Layer 7 of a small transformer language model trained on English Wikipedia (11 layers, counted from 0, width 128).
A neuron's activation on a vector x is GELU(weights . x), where the dot is the dot product.
The model reads these tokens: "\n\n" "Ed" "itor" "s" " at" " Ker" "rang" " said" ":" " \"" "Th" "ough" " the" " defin" "ition" " of" " what" " em" "o" " actually" " is" " remains" " content"

The vector x that enters this layer's MLP at each token. A number n stands for (n - 500) times 0.014.
0 "\n\n": 546 465 470 618 508 341 479 467 521 423 638 525 554 448 499 398 445 435 466 451 582 467 503 400 545 427 569 542 611 696 410 606 428 593 504 452 463 461 686 508 419 489 295 468 539 410 503 629 520 497 419 497 556 593 581 574 405 472 533 606 453 475 525 476 532 583 473 331 611 556 492 589 464 383 435 483 528 541 526 458 423 488 554 555 387 586 477 547 552 338 508 497 451 598 468 538 436 625 361 367 723 446 549 414 438 492 511 434 451 567 477 615 338 479 492 618 484 517 573 579 500 509 490 589 401 488 554 496
1 "Ed": 457 621 512 620 430 374 505 417 494 432 536 496 534 390 646 532 443 531 626 394 618 540 540 424 481 548 609 350 429 565 463 596 424 521 504 422 546 372 494 516 473 426 452 458 451 548 485 603 335 564 448 478 608 529 542 577 428 499 723 522 433 484 485 490 622 429 523 436 753 660 518 568 495 520 398 492 501 546 375 411 379 444 541 542 473 601 561 504 435 392 585 559 436 587 508 486 353 513 407 396 622 415 613 421 407 581 411 430 556 553 582 629 448 502 539 492 493 389 423 499 534 538 516 565 480 611 450 498
2 "itor": 464 403 495 632 430 443 511 429 396 442 560 475 465 525 610 394 483 547 648 453 577 534 512 586 542 480 536 383 528 602 464 569 455 565 429 343 381 418 526 508 521 425 429 497 540 543 494 557 456 455 424 418 593 561 504 609 608 484 632 532 322 506 533 456 563 557 440 517 598 470 510 613 418 545 420 581 404 469 456 542 406 522 514 305 477 629 568 600 471 341 624 626 414 640 445 512 532 461 356 463 732 523 509 494 457 463 457 451 586 470 450 432 611 595 462 434 464 516 487 420 391 631 484 531 378 598 508 579
3 "s": 504 500 538 717 435 462 514 435 484 442 453 416 471 432 531 365 519 498 600 385 686 443 450 400 490 520 571 436 462 625 477 578 484 488 485 424 442 397 430 578 461 425 449 473 457 598 473 631 433 543 459 323 747 577 583 677 594 426 501 508 417 508 525 453 502 554 549 495 546 576 542 578 429 460 443 565 402 471 496 567 351 549 469 489 457 513 495 514 557 393 684 542 431 507 522 472 450 430 440 442 786 581 544 484 393 459 508 435 480 467 543 559 534 508 502 443 485 498 479 431 395 658 539 519 440 610 485 604
4 " at": 467 529 485 588 508 490 479 443 384 428 578 450 452 291 553 519 518 581 532 471 633 584 527 443 495 458 540 444 576 700 537 476 330 531 543 597 462 412 464 512 554 503 420 431 532 495 537 542 314 641 365 365 660 595 543 600 511 559 531 535 333 554 573 507 511 511 550 435 516 624 516 644 469 542 477 457 582 539 411 439 482 447 495 343 461 487 512 498 476 488 641 617 416 530 412 456 466 563 470 420 767 455 558 451 505 506 533 389 536 522 497 585 458 575 460 420 487 395 464 439 488 607 390 558 426 504 367 558
5 " Ker": 469 555 419 816 462 373 481 407 406 538 478 482 527 431 521 622 515 467 486 425 611 487 619 517 556 476 472 469 538 681 455 497 477 595 597 568 551 415 465 379 537 414 494 492 530 620 569 650 461 583 410 531 735 439 557 447 498 475 539 478 522 462 428 520 607 459 497 384 539 460 561 614 490 586 348 514 556 403 449 501 379 488 550 456 337 603 464 518 366 436 468 441 378 642 513 538 570 572 497 429 544 526 585 447 483 404 485 535 522 593 544 474 485 461 569 386 435 335 454 436 424 502 615 637 354 492 460 575
6 "rang": 551 591 502 737 421 562 453 468 490 453 552 431 578 427 486 614 459 478 511 416 588 574 639 543 578 444 461 476 483 600 509 499 467 505 440 515 504 376 438 428 507 433 461 568 636 510 517 597 501 636 460 512 716 502 533 532 552 538 351 524 303 520 425 616 427 322 514 443 617 670 404 640 511 568 380 562 528 502 533 549 438 420 390 366 406 393 448 433 510 312 532 419 506 456 510 624 469 430 497 430 600 384 586 463 437 516 478 497 503 619 555 470 584 474 475 450 404 391 444 440 443 574 593 673 513 511 540 579
7 " said": 493 602 522 629 494 491 392 475 431 532 538 510 515 506 579 415 395 546 473 502 619 436 521 542 414 491 416 397 516 584 371 563 566 599 539 613 383 424 547 413 560 500 429 436 506 494 462 693 436 532 379 466 539 604 495 646 434 534 559 593 404 516 431 473 561 461 586 473 427 567 464 525 320 331 465 584 407 505 516 621 476 492 588 412 358 678 553 527 547 418 611 470 389 642 553 504 548 549 349 431 715 491 602 381 447 611 474 475 389 490 510 518 449 591 414 456 467 508 406 481 509 494 499 621 509 508 417 564
8 ":": 559 475 636 743 492 476 377 425 451 583 641 501 543 526 469 431 500 489 479 515 569 431 578 482 467 422 423 416 467 669 362 540 521 651 671 463 391 472 512 427 474 447 440 482 518 465 472 583 495 421 375 379 542 547 526 554 499 477 531 552 422 591 468 551 550 482 519 448 623 612 433 544 419 358 494 490 437 506 508 551 508 444 378 515 471 492 518 505 455 409 585 450 577 702 605 490 488 526 410 425 689 421 569 408 620 526 539 490 443 445 631 427 388 377 413 531 546 474 529 519 456 580 543 461 411 561 363 604
9 " \"": 553 556 597 707 456 583 371 517 520 539 541 589 492 463 516 384 391 546 391 543 598 540 470 548 448 435 411 436 460 660 372 474 476 623 610 500 561 405 673 470 591 477 470 475 469 487 409 604 543 443 279 334 428 496 547 603 505 525 624 513 543 596 513 478 510 533 524 349 519 577 558 579 461 342 456 488 424 489 522 455 518 457 489 476 470 598 516 638 448 257 620 503 467 626 590 434 419 505 471 395 586 429 423 408 543 585 533 490 488 431 608 480 470 411 392 568 472 523 529 565 456 525 499 589 483 440 421 563
10 "Th": 521 554 531 685 507 462 369 490 442 513 540 466 499 446 504 437 475 494 497 426 516 482 573 544 435 376 468 557 548 697 408 532 436 566 614 400 524 378 409 456 489 532 514 446 465 535 490 614 525 388 289 457 416 488 629 560 511 645 550 536 515 576 428 541 517 504 470 447 664 561 539 598 402 555 576 618 542 458 402 455 430 443 495 564 585 712 502 538 433 375 546 479 440 629 549 476 472 470 550 362 631 451 377 490 459 497 394 394 583 499 519 383 507 489 491 432 579 550 517 568 470 393 650 665 373 446 408 520
11 "ough": 613 544 547 625 579 384 418 592 415 606 516 465 533 487 383 480 404 522 480 540 553 428 550 527 505 561 292 415 486 594 309 494 543 581 588 557 604 436 411 501 525 447 487 473 628 562 486 642 492 528 482 360 390 444 609 581 561 597 512 516 406 617 430 559 564 404 481 494 575 412 579 505 431 445 514 648 537 421 457 528 575 461 586 414 503 519 487 571 418 293 495 505 433 627 480 501 612 399 631 356 744 523 511 433 401 583 411 437 494 528 513 458 421 498 500 464 549 444 441 573 452 490 486 501 411 463 435 505
12 " the": 542 514 579 579 477 522 395 511 437 544 402 511 453 465 466 525 472 509 478 503 564 480 458 461 508 574 317 469 575 618 457 475 549 557 550 513 488 438 484 529 453 494 499 584 473 541 491 589 518 509 407 478 407 491 590 695 537 569 518 535 459 596 511 503 516 457 472 519 592 502 507 542 480 388 488 527 572 530 568 549 458 433 536 489 529 474 456 459 258 429 512 424 452 492 497 471 447 498 553 336 991 453 455 477 518 529 368 452 468 558 456 476 465 411 406 469 521 479 514 540 506 498 484 564 464 579 454 492
13 " defin": 497 466 514 545 399 508 477 416 396 462 422 543 618 560 459 494 510 489 497 481 660 487 539 692 422 438 242 488 542 491 444 535 480 515 511 480 501 498 555 517 393 345 555 501 504 546 520 673 611 553 296 509 431 491 537 567 590 499 519 467 467 630 544 487 475 520 507 461 623 500 304 617 493 496 373 659 445 407 536 506 431 371 494 487 640 428 417 607 359 403 549 668 423 622 570 539 504 437 558 369 559 421 474 456 523 676 376 459 388 509 464 617 435 589 468 519 530 514 489 434 640 489 526 670 505 529 500 536
14 "ition": 561 435 535 604 474 541 591 380 384 529 454 503 532 578 469 443 518 503 506 519 648 421 631 650 446 614 438 502 473 504 432 448 619 558 547 467 410 517 431 432 349 421 585 502 516 525 504 596 494 556 450 493 549 587 560 676 620 664 480 495 549 571 513 395 563 359 492 508 528 521 474 438 423 393 470 613 411 308 547 575 497 475 520 400 514 545 526 542 275 306 560 582 419 596 451 559 419 517 513 446 706 450 459 406 396 662 484 438 397 382 449 614 489 422 421 469 484 545 498 474 596 544 505 510 471 469 553 575
15 " of": 526 540 571 660 404 527 500 464 399 536 481 459 395 416 368 462 468 492 536 538 590 439 514 470 437 484 388 373 502 500 427 504 531 596 574 514 473 520 546 569 480 486 507 428 418 514 471 499 566 514 404 499 545 540 593 613 534 587 525 480 442 629 512 493 569 452 559 430 529 504 487 496 448 384 510 538 588 498 457 476 557 449 517 433 517 469 517 474 369 410 613 510 476 696 407 513 542 560 475 358 911 464 499 473 511 578 432 377 419 426 507 596 430 441 511 407 504 524 445 558 573 644 431 521 450 533 415 584
16 " what": 501 462 547 564 469 555 403 423 404 565 495 459 501 482 463 476 453 519 446 581 549 393 531 536 415 525 387 459 435 564 386 477 521 535 571 467 506 537 562 419 576 523 458 499 479 476 540 649 474 542 311 444 410 454 676 603 518 678 552 438 444 636 392 500 565 513 491 531 568 442 584 574 412 466 495 588 563 513 412 506 500 406 596 402 454 521 527 492 340 344 515 459 469 677 500 475 527 504 507 400 829 469 500 411 453 616 438 392 394 496 489 502 402 497 523 473 510 543 502 558 566 491 618 614 485 494 496 580
17 " em": 555 497 523 596 452 436 489 476 435 423 493 508 568 538 525 454 446 536 576 468 619 553 416 447 547 445 322 546 459 534 423 481 484 526 521 369 373 464 368 524 386 415 434 521 386 548 506 611 550 544 343 491 386 528 618 695 556 562 584 470 652 600 508 548 479 449 550 560 432 539 425 537 405 494 337 642 505 448 553 478 480 491 445 621 461 646 438 499 374 326 503 571 500 627 603 532 424 462 482 400 711 370 461 441 492 581 425 504 523 539 613 408 440 490 587 536 509 415 400 471 561 505 620 644 416 604 474 578
18 "o": 535 428 497 737 310 576 483 371 553 501 443 516 438 510 562 470 409 505 538 489 624 499 511 525 458 521 287 547 368 506 442 532 603 574 535 393 484 496 388 491 465 391 545 417 371 638 559 490 630 540 425 407 365 522 593 628 619 593 481 426 513 570 542 491 519 583 486 486 493 512 547 527 511 526 419 750 458 423 505 506 504 398 427 377 457 642 536 548 481 396 487 581 471 555 377 500 561 476 502 415 704 430 484 526 446 507 534 498 435 486 586 529 289 493 401 559 534 572 548 530 437 583 571 411 497 583 470 522
19 " actually": 545 498 600 616 375 518 343 452 425 549 368 459 522 463 405 429 482 531 507 518 562 439 466 571 429 524 397 547 499 521 325 499 563 489 478 446 360 549 611 513 523 457 486 423 362 454 595 507 520 537 364 516 420 489 641 612 528 567 617 474 486 666 404 530 493 469 578 484 439 472 520 536 458 453 564 700 553 525 510 548 554 377 524 427 446 575 494 579 451 361 552 457 478 652 458 492 534 396 444 490 815 412 556 464 445 653 479 378 467 446 551 443 441 536 459 597 531 522 469 503 547 548 501 489 452 544 512 577
20 " is": 621 509 496 666 509 525 417 390 354 565 499 578 518 429 411 418 556 451 514 504 607 479 522 426 487 477 310 468 502 534 312 540 553 603 578 478 437 465 465 556 389 371 554 510 400 534 509 571 505 388 360 434 549 537 618 604 556 611 644 512 500 620 463 596 413 428 540 427 434 465 533 508 458 399 480 561 581 524 552 534 572 359 532 423 516 552 456 535 402 412 502 577 414 689 486 436 482 520 527 493 691 499 647 482 468 664 525 395 347 462 475 457 507 517 435 610 451 457 484 480 524 619 451 492 404 510 470 582
21 " remains": 575 550 454 627 532 422 396 432 294 594 532 540 512 405 467 413 527 422 562 572 618 432 461 486 504 465 365 384 513 538 388 531 586 532 551 531 398 474 464 497 401 362 588 468 408 542 508 620 470 565 339 492 489 497 570 527 627 621 687 538 522 536 439 575 436 448 529 439 432 558 452 580 421 417 496 537 544 460 533 539 525 366 533 500 527 459 427 544 434 330 601 611 396 693 480 465 433 558 576 491 644 500 546 512 435 658 483 354 320 526 434 481 530 566 455 590 502 483 532 443 516 601 568 546 414 518 561 573
22 " content": 578 559 448 607 477 506 415 460 277 418 573 534 571 502 453 380 577 444 642 551 573 386 474 556 482 462 379 357 443 524 395 508 540 509 534 408 447 466 482 424 479 468 529 553 462 454 380 675 559 566 387 475 478 534 549 651 583 513 559 535 432 561 380 490 518 471 518 431 407 537 452 638 291 445 439 510 466 418 550 545 407 420 562 408 484 473 577 626 398 347 697 558 486 626 478 546 459 477 452 404 648 539 556 456 503 605 479 435 438 483 485 528 496 551 451 527 440 537 528 424 558 596 667 598 493 527 623 679

Each question shows the input weights of one neuron of the MLP. A number n stands for (n - 500) times 0.00096.

n403: 546 310 461 358 497 419 626 526 347 510 675 569 582 445 665 493 603 617 593 419 679 292 510 594 317 507 640 402 429 419 507 324 365 422 778 584 513 653 610 572 298 469 317 424 669 478 452 513 728 510 582 374 596 514 667 430 476 524 451 415 597 493 311 581 348 558 563 487 436 476 250 422 587 348 543 519 423 470 574 370 669 640 510 459 668 658 648 448 552 526 184 545 479 271 596 397 444 458 633 554 523 459 386 444 527 352 521 627 385 591 457 615 483 570 453 503 562 532 368 690 386 461 487 693 607 405 447 669
On which token does it fire most? 13 " defin"

n477: 473 562 547 517 500 548 521 366 578 392 479 620 417 727 769 270 513 563 489 466 534 403 404 418 521 433 587 497 545 476 653 335 527 359 334 560 104 394 337 521 389 597 453 402 522 581 634 323 431 570 486 576 537 433 591 405 414 612 550 720 507 450 442 599 308 493 662 526 536 580 413 346 497 457 503 592 551 531 606 576 397 482 634 513 611 193 377 686 641 421 587 419 709 548 773 480 235 490 399 630 490 521 470 461 372 562 489 517 359 634 540 598 454 461 691 480 784 555 474 458 416 510 441 560 641 639 490 380
Its three highest activations, in order, are on tokens 3 "s", 17 " em", 21 " remains"

n469: 518 455 441 562 360 593 576 550 759 549 307 519 433 439 586 462 411 377 426 250 408 595 436 398 467 782 477 443 393 591 659 506 485 503 494 616 422 366 796 583 469 479 485 414 503 320 468 419 442 444 420 540 547 447 685 319 436 605 459 430 479 415 560 564 515 503 536 596 537 399 377 555 590 551 553 578 533 542 476 331 554 353 624 611 359 521 466 432 607 630 457 673 521 401 604 459 441 497 266 352 555 393 468 647 521 482 463 356 491 482 614 525 296 522 476 420 673 583 382 500 611 424 575 444 546 570 423 615
On which token does it fire most, and how strongly? 1 "Ed", at about 1.6

n14: 488 434 430 594 541 463 582 460 414 487 532 516 409 522 430 594 527 395 541 444 463 793 353 432 635 420 717 534 230 447 336 481 422 644 503 452 636 449 596 642 399 415 610 465 576 476 288 416 399 384 598 409 250 417 485 468 538 545 521 439 805 482 478 494 460 479 595 474 570 373 509 560 469 575 476 542 366 565 497 539 600 442 697 462 682 581 392 551 488 682 459 580 592 457 515 690 622 689 509 525 587 431 455 407 578 307 573 437 378 618 515 483 433 513 450 707 541 289 542 538 535 344 345 512 468 371 586 431
On which token does it fire most, and how strongly? 20 " is", at about 0.31

n244: 441 284 459 444 437 530 546 527 366 543 568 367 561 602 381 615 376 756 330 536 500 482 535 530 457 674 423 446 588 342 518 430 485 494 638 682 545 564 539 479 439 671 479 611 513 577 726 503 479 456 598 649 663 491 443 378 579 351 526 627 398 485 385 491 325 661 366 463 357 546 654 459 476 453 444 436 440 554 545 337 615 666 701 557 475 617 574 484 523 657 602 577 368 355 440 482 414 445 325 376 509 414 590 469 378 706 645 448 400 364 503 497 426 525 632 586 550 535 422 391 444 555 367 591 506 405 428 448
On which token does it fire most, and how strongly? 7 " said", at about 0.82

n509: 407 580 471 345 500 520 340 448 523 537 651 453 447 389 474 577 367 473 405 513 198 494 503 339 540 595 385 368 477 682 688 480 497 424 474 500 627 583 539 477 352 380 591 507 711 506 601 447 630 429 386 590 620 666 425 701 444 615 401 561 715 600 454 544 315 651 601 543 565 429 581 509 608 452 568 595 510 361 671 653 388 493 374 540 345 658 520 432 592 551 312 406 604 566 464 364 578 471 396 487 281 537 497 452 427 490 392 570 473 629 433 709 473 634 382 413 696 569 541 459 453 786 244 388 405 600 572 580
On which token does it fire most? 18 "o"

n304: 559 378 493 636 490 404 439 269 539 431 837 394 601 652 553 490 445 456 456 625 465 458 228 411 504 350 631 582 676 586 507 665 429 414 421 382 609 586 776 413 420 403 458 642 675 487 503 383 464 514 489 252 402 460 690 309 572 580 645 503 415 392 500 740 269 419 454 757 503 442 384 343 338 560 660 456 525 325 518 579 607 622 604 403 660 457 537 321 401 616 453 325 594 518 489 423 472 336 700 568 462 439 393 703 385 582 515 601 385 507 524 526 489 370 635 469 496 459 561 643 536 428 476 545 709 356 345 726
On which token does it fire most? 16 " what"

n12: 642 612 454 540 518 541 548 385 560 432 484 484 548 370 441 457 786 549 467 595 397 213 540 497 407 683 482 602 628 497 581 410 382 468 633 563 424 491 538 516 584 645 371 520 534 380 317 405 651 419 371 635 637 526 538 434 340 601 627 630 720 584 710 595 494 524 409 512 620 445 497 445 383 553 603 573 551 360 475 310 357 348 487 524 483 503 484 552 540 521 451 474 341 364 293 481 646 344 528 548 485 484 331 490 660 697 734 458 442 430 630 409 480 351 376 640 474 661 461 405 682 460 424 466 484 500 572 570
On which token does it fire most? 19 " actually"

n429: 654 419 520 645 714 460 592 546 626 383 740 410 408 466 447 569 558 407 531 463 311 662 588 547 588 458 427 749 398 385 462 500 520 409 448 493 443 271 433 493 490 602 457 497 324 487 335 725 405 569 497 657 467 517 557 396 632 279 674 467 613 559 598 503 586 551 666 560 621 304 349 526 510 560 418 526 540 618 443 279 530 524 568 519 697 581 403 479 539 539 514 424 596 544 414 407 725 506 503 419 464 333 399 661 684 524 421 377 453 470 523 615 459 521 473 632 631 391 474 396 555 273 461 265 659 166 517 378
Its three highest activations, in order, are on tokens 10 "Th", 13 " defin", 17 " em"

n145: 579 585 500 400 477 419 319 559 556 453 675 406 422 561 362 390 446 579 399 598 548 441 602 486 419 685 454 542 258 359 457 436 486 479 493 431 598 435 535 389 457 532 628 327 508 403 426 336 344 252 372 585 410 475 392 449 514 565 681 596 507 634 711 517 569 353 278 549 517 493 575 389 413 412 792 466 183 634 805 595 535 478 532 523 463 535 745 554 473 638 504 374 547 679 344 400 379 605 569 796 646 332 561 474 599 352 424 632 327 592 356 655 496 686 423 438 633 627 584 460 561 442 379 636 453 411 580 475
On which token does it fire most, and how strongly? 7 " said", at about 1.3

n263: 596 641 568 534 515 602 326 438 447 864 500 500 658 623 584 590 573 507 396 522 466 453 651 475 756 320 677 611 500 545 351 455 577 497 500 401 642 630 525 529 442 745 519 425 347 470 473 383 490 491 558 551 425 575 491 378 570 389 392 547 434 503 573 681 513 406 412 437 446 636 503 387 443 460 562 326 570 388 529 457 414 365 471 332 477 519 219 493 366 491 516 445 652 440 566 475 357 503 522 784 659 461 500 569 535 315 454 387 516 427 627 386 487 523 560 528 386 521 576 458 402 568 195 407 422 490 566 577
On which token does it fire most? 8 ":"

n142: 446 516 580 500 534 444 368 474 775 487 613 530 569 477 365 497 359 758 342 415 474 362 595 510 398 601 441 399 533 619 460 658 539 595 313 476 396 452 695 384 470 729 594 698 580 491 487 252 612 603 620 487 359 520 451 463 342 382 252 526 487 675 438 632 590 606 590 635 491 363 540 604 604 548 446 575 408 493 484 532 474 480 309 599 548 298 597 537 368 566 577 614 597 330 555 410 352 459 523 572 320 513 563 388 622 634 490 480 563 526 605 443 584 544 392 634 480 353 566 335 426 683 296 398 416 573 568 553
On which token does it fire most? 8 ":"

n499: 466 430 541 565 586 771 363 596 390 436 702 411 345 564 545 493 393 671 225 462 449 753 450 427 500 213 398 497 591 567 472 374 364 479 375 334 690 490 535 546 659 542 325 735 719 454 517 424 584 452 433 595 339 475 448 683 451 543 568 415 562 656 469 627 373 646 435 454 559 298 376 614 548 624 371 393 514 458 337 241 472 431 451 448 471 642 421 725 580 594 592 489 578 587 510 514 520 413 431 751 470 249 389 612 549 517 411 468 539 493 625 410 454 381 653 480 418 503 390 675 489 460 443 520 368 320 706 381
On which token does it fire most, and how strongly? 9 " \"", at about 3

n433: 467 392 526 533 421 447 338 635 672 640 688 345 733 422 579 448 532 397 359 560 589 543 439 393 338 417 544 366 554 483 575 500 513 285 471 716 265 597 470 636 510 442 563 565 757 589 465 493 557 369 629 503 497 565 467 438 507 582 438 614 616 236 657 513 289 545 460 651 516 367 657 667 470 398 546 561 577 503 390 442 493 340 588 503 517 320 624 472 561 532 415 497 551 664 256 345 434 609 566 597 326 565 468 455 446 399 377 384 534 725 588 605 476 396 487 431 647 340 487 469 329 432 388 386 634 724 404 615
On which token does it fire most? 4 " at"

n450: 631 380 464 453 868 426 477 654 647 470 500 420 361 409 606 558 446 569 695 314 562 661 370 522 485 400 507 519 556 459 360 399 504 354 540 442 674 399 437 526 447 436 728 565 532 383 500 537 372 346 572 651 478 443 552 438 496 198 533 714 212 431 526 457 540 663 375 633 549 527 367 428 326 305 303 382 399 537 589 514 631 461 410 454 593 222 500 439 839 504 584 557 864 470 471 592 515 392 357 638 514 651 633 600 523 149 511 428 387 605 536 510 504 481 611 504 634 578 297 645 466 335 468 663 462 477 515 571
On which token does it fire most, and how strongly? 3 "s", at about 0.36

n199: 414 418 500 507 621 539 618 659 399 500 762 460 621 464 628 404 510 489 287 578 309 594 520 208 599 311 643 394 382 514 547 330 546 369 623 438 402 432 640 418 554 525 618 334 824 533 304 342 564 583 475 607 458 627 413 511 280 667 531 397 402 607 560 575 531 463 521 440 457 360 500 453 462 530 403 432 500 507 655 486 610 529 564 404 298 623 301 522 551 520 399 442 827 606 375 594 493 371 663 468 425 475 401 646 553 588 424 640 404 284 452 565 348 416 760 434 590 301 429 264 500 537 629 486 424 639 350 635
Its three highest activations, in order, are on tokens 8 ":", 17 " em", 5 " Ker"

n270: 448 459 331 586 611 544 510 398 503 703 526 685 676 503 730 673 530 519 529 503 466 491 543 365 452 493 500 513 427 697 452 541 500 367 436 461 416 690 337 327 317 506 379 312 422 569 473 459 420 506 494 653 463 762 634 663 402 623 463 488 447 374 503 731 323 566 441 509 628 291 394 385 578 639 583 536 762 415 519 719 503 523 618 548 500 412 542 519 512 527 523 510 330 446 432 593 540 555 568 661 439 436 466 552 519 361 578 519 465 579 494 488 523 474 402 537 461 560 371 425 387 448 494 644 523 215 628 405
On which token does it fire most? 5 " Ker"

n160: 594 483 714 419 383 520 426 601 477 704 452 558 449 527 307 555 331 473 483 517 444 448 593 623 580 490 453 590 396 276 442 731 680 359 474 542 559 345 596 595 463 507 510 510 475 342 302 596 571 353 432 466 333 568 457 366 322 637 429 623 599 396 313 378 556 370 549 644 443 357 673 590 401 392 555 545 623 523 510 506 517 542 748 500 424 586 486 497 612 452 520 544 486 463 671 379 471 391 454 527 561 486 500 510 224 540 282 750 480 507 659 586 394 379 593 653 401 484 341 592 596 551 398 639 729 318 595 383
On which token does it fire most? 11 "ough"

n467: 595 516 460 531 607 469 567 543 708 532 465 552 389 349 481 598 416 484 477 503 546 321 476 556 475 487 349 629 462 288 468 310 607 481 399 621 525 521 609 347 497 551 447 519 668 375 370 506 722 543 567 373 642 465 404 529 465 384 311 521 525 561 409 497 478 664 392 485 497 516 321 391 578 526 426 452 585 613 484 676 670 347 364 521 402 428 361 448 717 615 651 317 452 462 441 472 518 651 596 686 582 570 430 454 481 421 516 283 560 465 509 546 346 454 550 844 313 569 530 571 590 364 512 662 506 551 469 405
On which token does it fire most? 0 "\n\n"

n401: 678 288 476 423 548 468 435 644 581 518 380 437 388 391 419 242 545 500 540 629 229 700 545 632 543 533 385 597 460 554 402 295 414 406 490 545 567 302 603 438 551 420 366 328 408 575 610 418 533 591 598 580 384 577 535 633 612 680 535 685 581 497 443 431 324 537 500 534 541 522 518 579 475 541 650 342 507 776 418 493 629 723 640 382 627 325 416 276 647 225 438 302 387 518 295 514 553 524 447 396 417 406 126 615 561 428 405 562 363 543 493 747 555 489 439 531 628 650 691 529 416 552 503 476 618 547 514 604
On which two tokens does it fire most, strongest first? 12 " the", 9 " \""

n176: 534 627 463 404 425 595 628 454 537 603 651 471 433 661 624 445 642 494 591 484 559 453 466 305 452 383 509 412 500 471 609 595 472 430 488 516 631 451 644 321 648 535 379 519 456 497 473 516 446 525 458 666 509 581 578 575 465 257 601 482 550 497 383 369 581 539 808 482 405 458 532 703 591 487 556 400 677 554 648 564 522 411 471 524 378 384 484 649 415 570 436 348 567 481 581 627 435 424 621 434 220 590 430 382 462 364 422 346 551 728 306 555 264 421 481 398 671 268 431 484 555 509 573 577 568 564 597 341
On which token does it fire most, and how strongly? 5 " Ker", at about 0.89

n7: 422 536 592 488 399 509 416 393 447 618 485 664 515 479 372 382 559 473 442 399 634 410 586 379 586 460 559 479 467 408 611 515 473 351 468 614 395 529 494 530 614 515 602 515 554 298 545 465 503 361 509 491 326 391 441 760 562 558 546 437 570 710 574 628 456 345 535 619 522 289 407 398 523 419 506 367 574 319 580 406 509 525 494 383 537 609 448 591 630 571 533 676 461 521 634 564 323 540 515 479 588 269 603 620 500 592 630 446 393 533 339 582 234 531 364 627 642 604 449 436 421 566 432 509 582 452 593 551
On which token does it fire most, and how strongly? 20 " is", at about 2.7

n211: 419 432 575 476 453 368 534 391 655 538 597 627 796 371 521 629 789 481 418 571 373 733 518 623 457 608 465 392 438 395 284 407 571 426 509 439 613 614 396 409 657 575 594 554 345 442 281 521 431 563 622 600 400 430 573 573 484 491 527 434 701 485 358 476 424 471 661 607 701 390 456 444 491 574 482 373 528 552 436 476 383 436 553 471 416 282 484 443 494 485 525 478 456 485 464 400 479 503 476 469 488 594 580 529 351 414 465 466 553 713 575 619 408 564 503 611 487 468 353 440 582 363 506 467 506 559 713 726
Its three highest activations, in order, are on tokens 1 "Ed", 22 " content", 16 " what"

n25: 557 577 543 418 695 463 315 504 533 586 567 598 585 511 414 203 321 571 410 735 543 630 390 748 408 462 521 416 726 349 359 467 581 378 429 603 671 514 675 608 351 637 641 523 621 764 542 551 581 230 403 559 496 737 496 402 574 451 550 554 471 757 375 377 424 678 670 393 386 455 522 454 573 358 414 602 397 511 420 549 419 606 566 352 848 442 575 560 511 595 549 534 422 478 460 414 486 556 381 588 412 478 273 473 426 537 399 407 603 471 529 520 496 378 537 292 673 587 451 673 459 270 332 472 357 292 760 463
On which token does it fire most? 9 " \""

n4: 402 459 497 620 392 541 599 543 600 423 603 506 459 397 615 626 802 497 629 418 481 354 543 670 510 636 646 409 554 456 663 541 569 601 427 759 547 485 622 660 494 561 432 587 342 395 298 299 455 444 462 586 444 548 328 572 443 468 552 466 506 368 588 418 429 752 453 515 512 468 388 597 353 678 364 437 323 573 644 442 652 520 354 491 254 500 374 600 479 518 326 497 529 440 522 441 423 497 342 651 609 474 393 454 586 453 410 586 519 547 350 465 481 575 522 497 355 689 398 574 658 442 385 485 600 427 503 529
On which two tokens does it fire most, strongest first? 2 "itor", 0 "\n\n"

n170: 481 487 394 491 439 628 506 478 386 484 572 652 549 546 532 450 583 425 562 282 582 573 289 535 545 229 443 577 435 526 516 306 516 358 584 673 570 385 500 653 294 510 538 441 524 442 685 427 516 415 611 704 409 651 694 603 545 651 640 609 525 387 616 506 541 567 560 584 506 422 546 395 484 470 578 297 388 474 516 364 416 557 364 551 490 375 579 513 386 611 323 421 333 436 620 522 497 503 503 571 497 562 540 586 374 532 355 595 674 892 672 438 392 270 433 597 382 482 524 546 408 515 482 500 629 363 449 400
On which token does it fire most? 17 " em"

n495: 466 571 591 625 561 727 587 594 440 533 624 628 455 526 336 384 693 510 126 247 585 465 540 535 384 592 500 381 691 323 604 481 506 535 366 656 440 646 640 383 503 516 329 602 503 442 353 535 374 396 480 267 560 562 586 387 477 530 693 488 487 491 510 583 484 409 412 479 446 438 275 423 370 500 528 439 599 555 474 528 381 404 474 572 530 353 622 586 546 571 503 326 513 545 494 636 509 367 503 673 688 451 720 477 416 689 556 656 510 577 444 541 530 610 545 447 428 527 356 378 657 528 611 540 381 481 519 545
On which two tokens does it fire most, strongest first? 7 " said", 20 " is"

n367: 450 680 550 550 555 493 515 679 471 485 411 237 533 340 410 660 507 709 605 697 475 475 599 445 577 598 517 485 389 408 415 566 482 727 532 352 392 401 431 615 452 626 363 530 301 424 441 602 684 410 493 666 385 530 608 345 603 309 252 418 652 418 657 416 529 472 640 435 541 351 355 314 489 760 500 378 303 471 464 585 533 485 496 479 401 485 481 519 636 812 552 440 593 547 428 507 593 560 152 613 700 489 588 553 452 401 567 422 529 573 500 688 365 633 394 350 347 726 472 605 519 570 231 369 616 652 334 320
On which token does it fire most, and how strongly? 15 " of", at about 1.8

n264: 493 439 549 365 608 503 371 523 503 469 459 680 354 658 467 598 609 579 510 433 384 675 565 376 591 593 462 530 615 561 435 480 493 324 441 493 450 673 593 722 599 517 513 438 410 471 484 457 123 464 514 486 342 610 400 285 263 514 605 435 606 516 530 561 523 359 378 491 405 346 394 555 433 398 428 609 376 675 316 805 608 455 591 630 454 567 583 521 510 619 445 452 544 641 500 741 431 458 636 527 536 357 581 577 470 359 541 500 307 436 297 577 672 367 463 310 593 308 609 493 528 529 687 614 390 561 646 544
On which token does it fire most? 19 " actually"

n506: 150 411 637 637 705 510 687 587 470 622 549 591 528 402 544 387 467 668 581 462 281 708 520 370 459 482 461 421 593 558 639 552 582 424 281 440 629 507 568 424 577 251 605 493 343 351 539 490 465 577 448 555 607 356 446 631 534 560 370 433 507 693 606 658 460 487 487 558 322 427 399 401 656 522 490 684 527 606 323 507 551 436 421 339 518 544 468 458 690 510 612 455 604 517 601 581 644 477 567 435 470 368 335 652 462 507 398 642 610 606 500 346 321 706 497 450 430 523 353 486 241 606 294 420 412 400 709 538
Its three highest activations, in order, are on tokens 2 "itor", 6 "rang", 18 "o"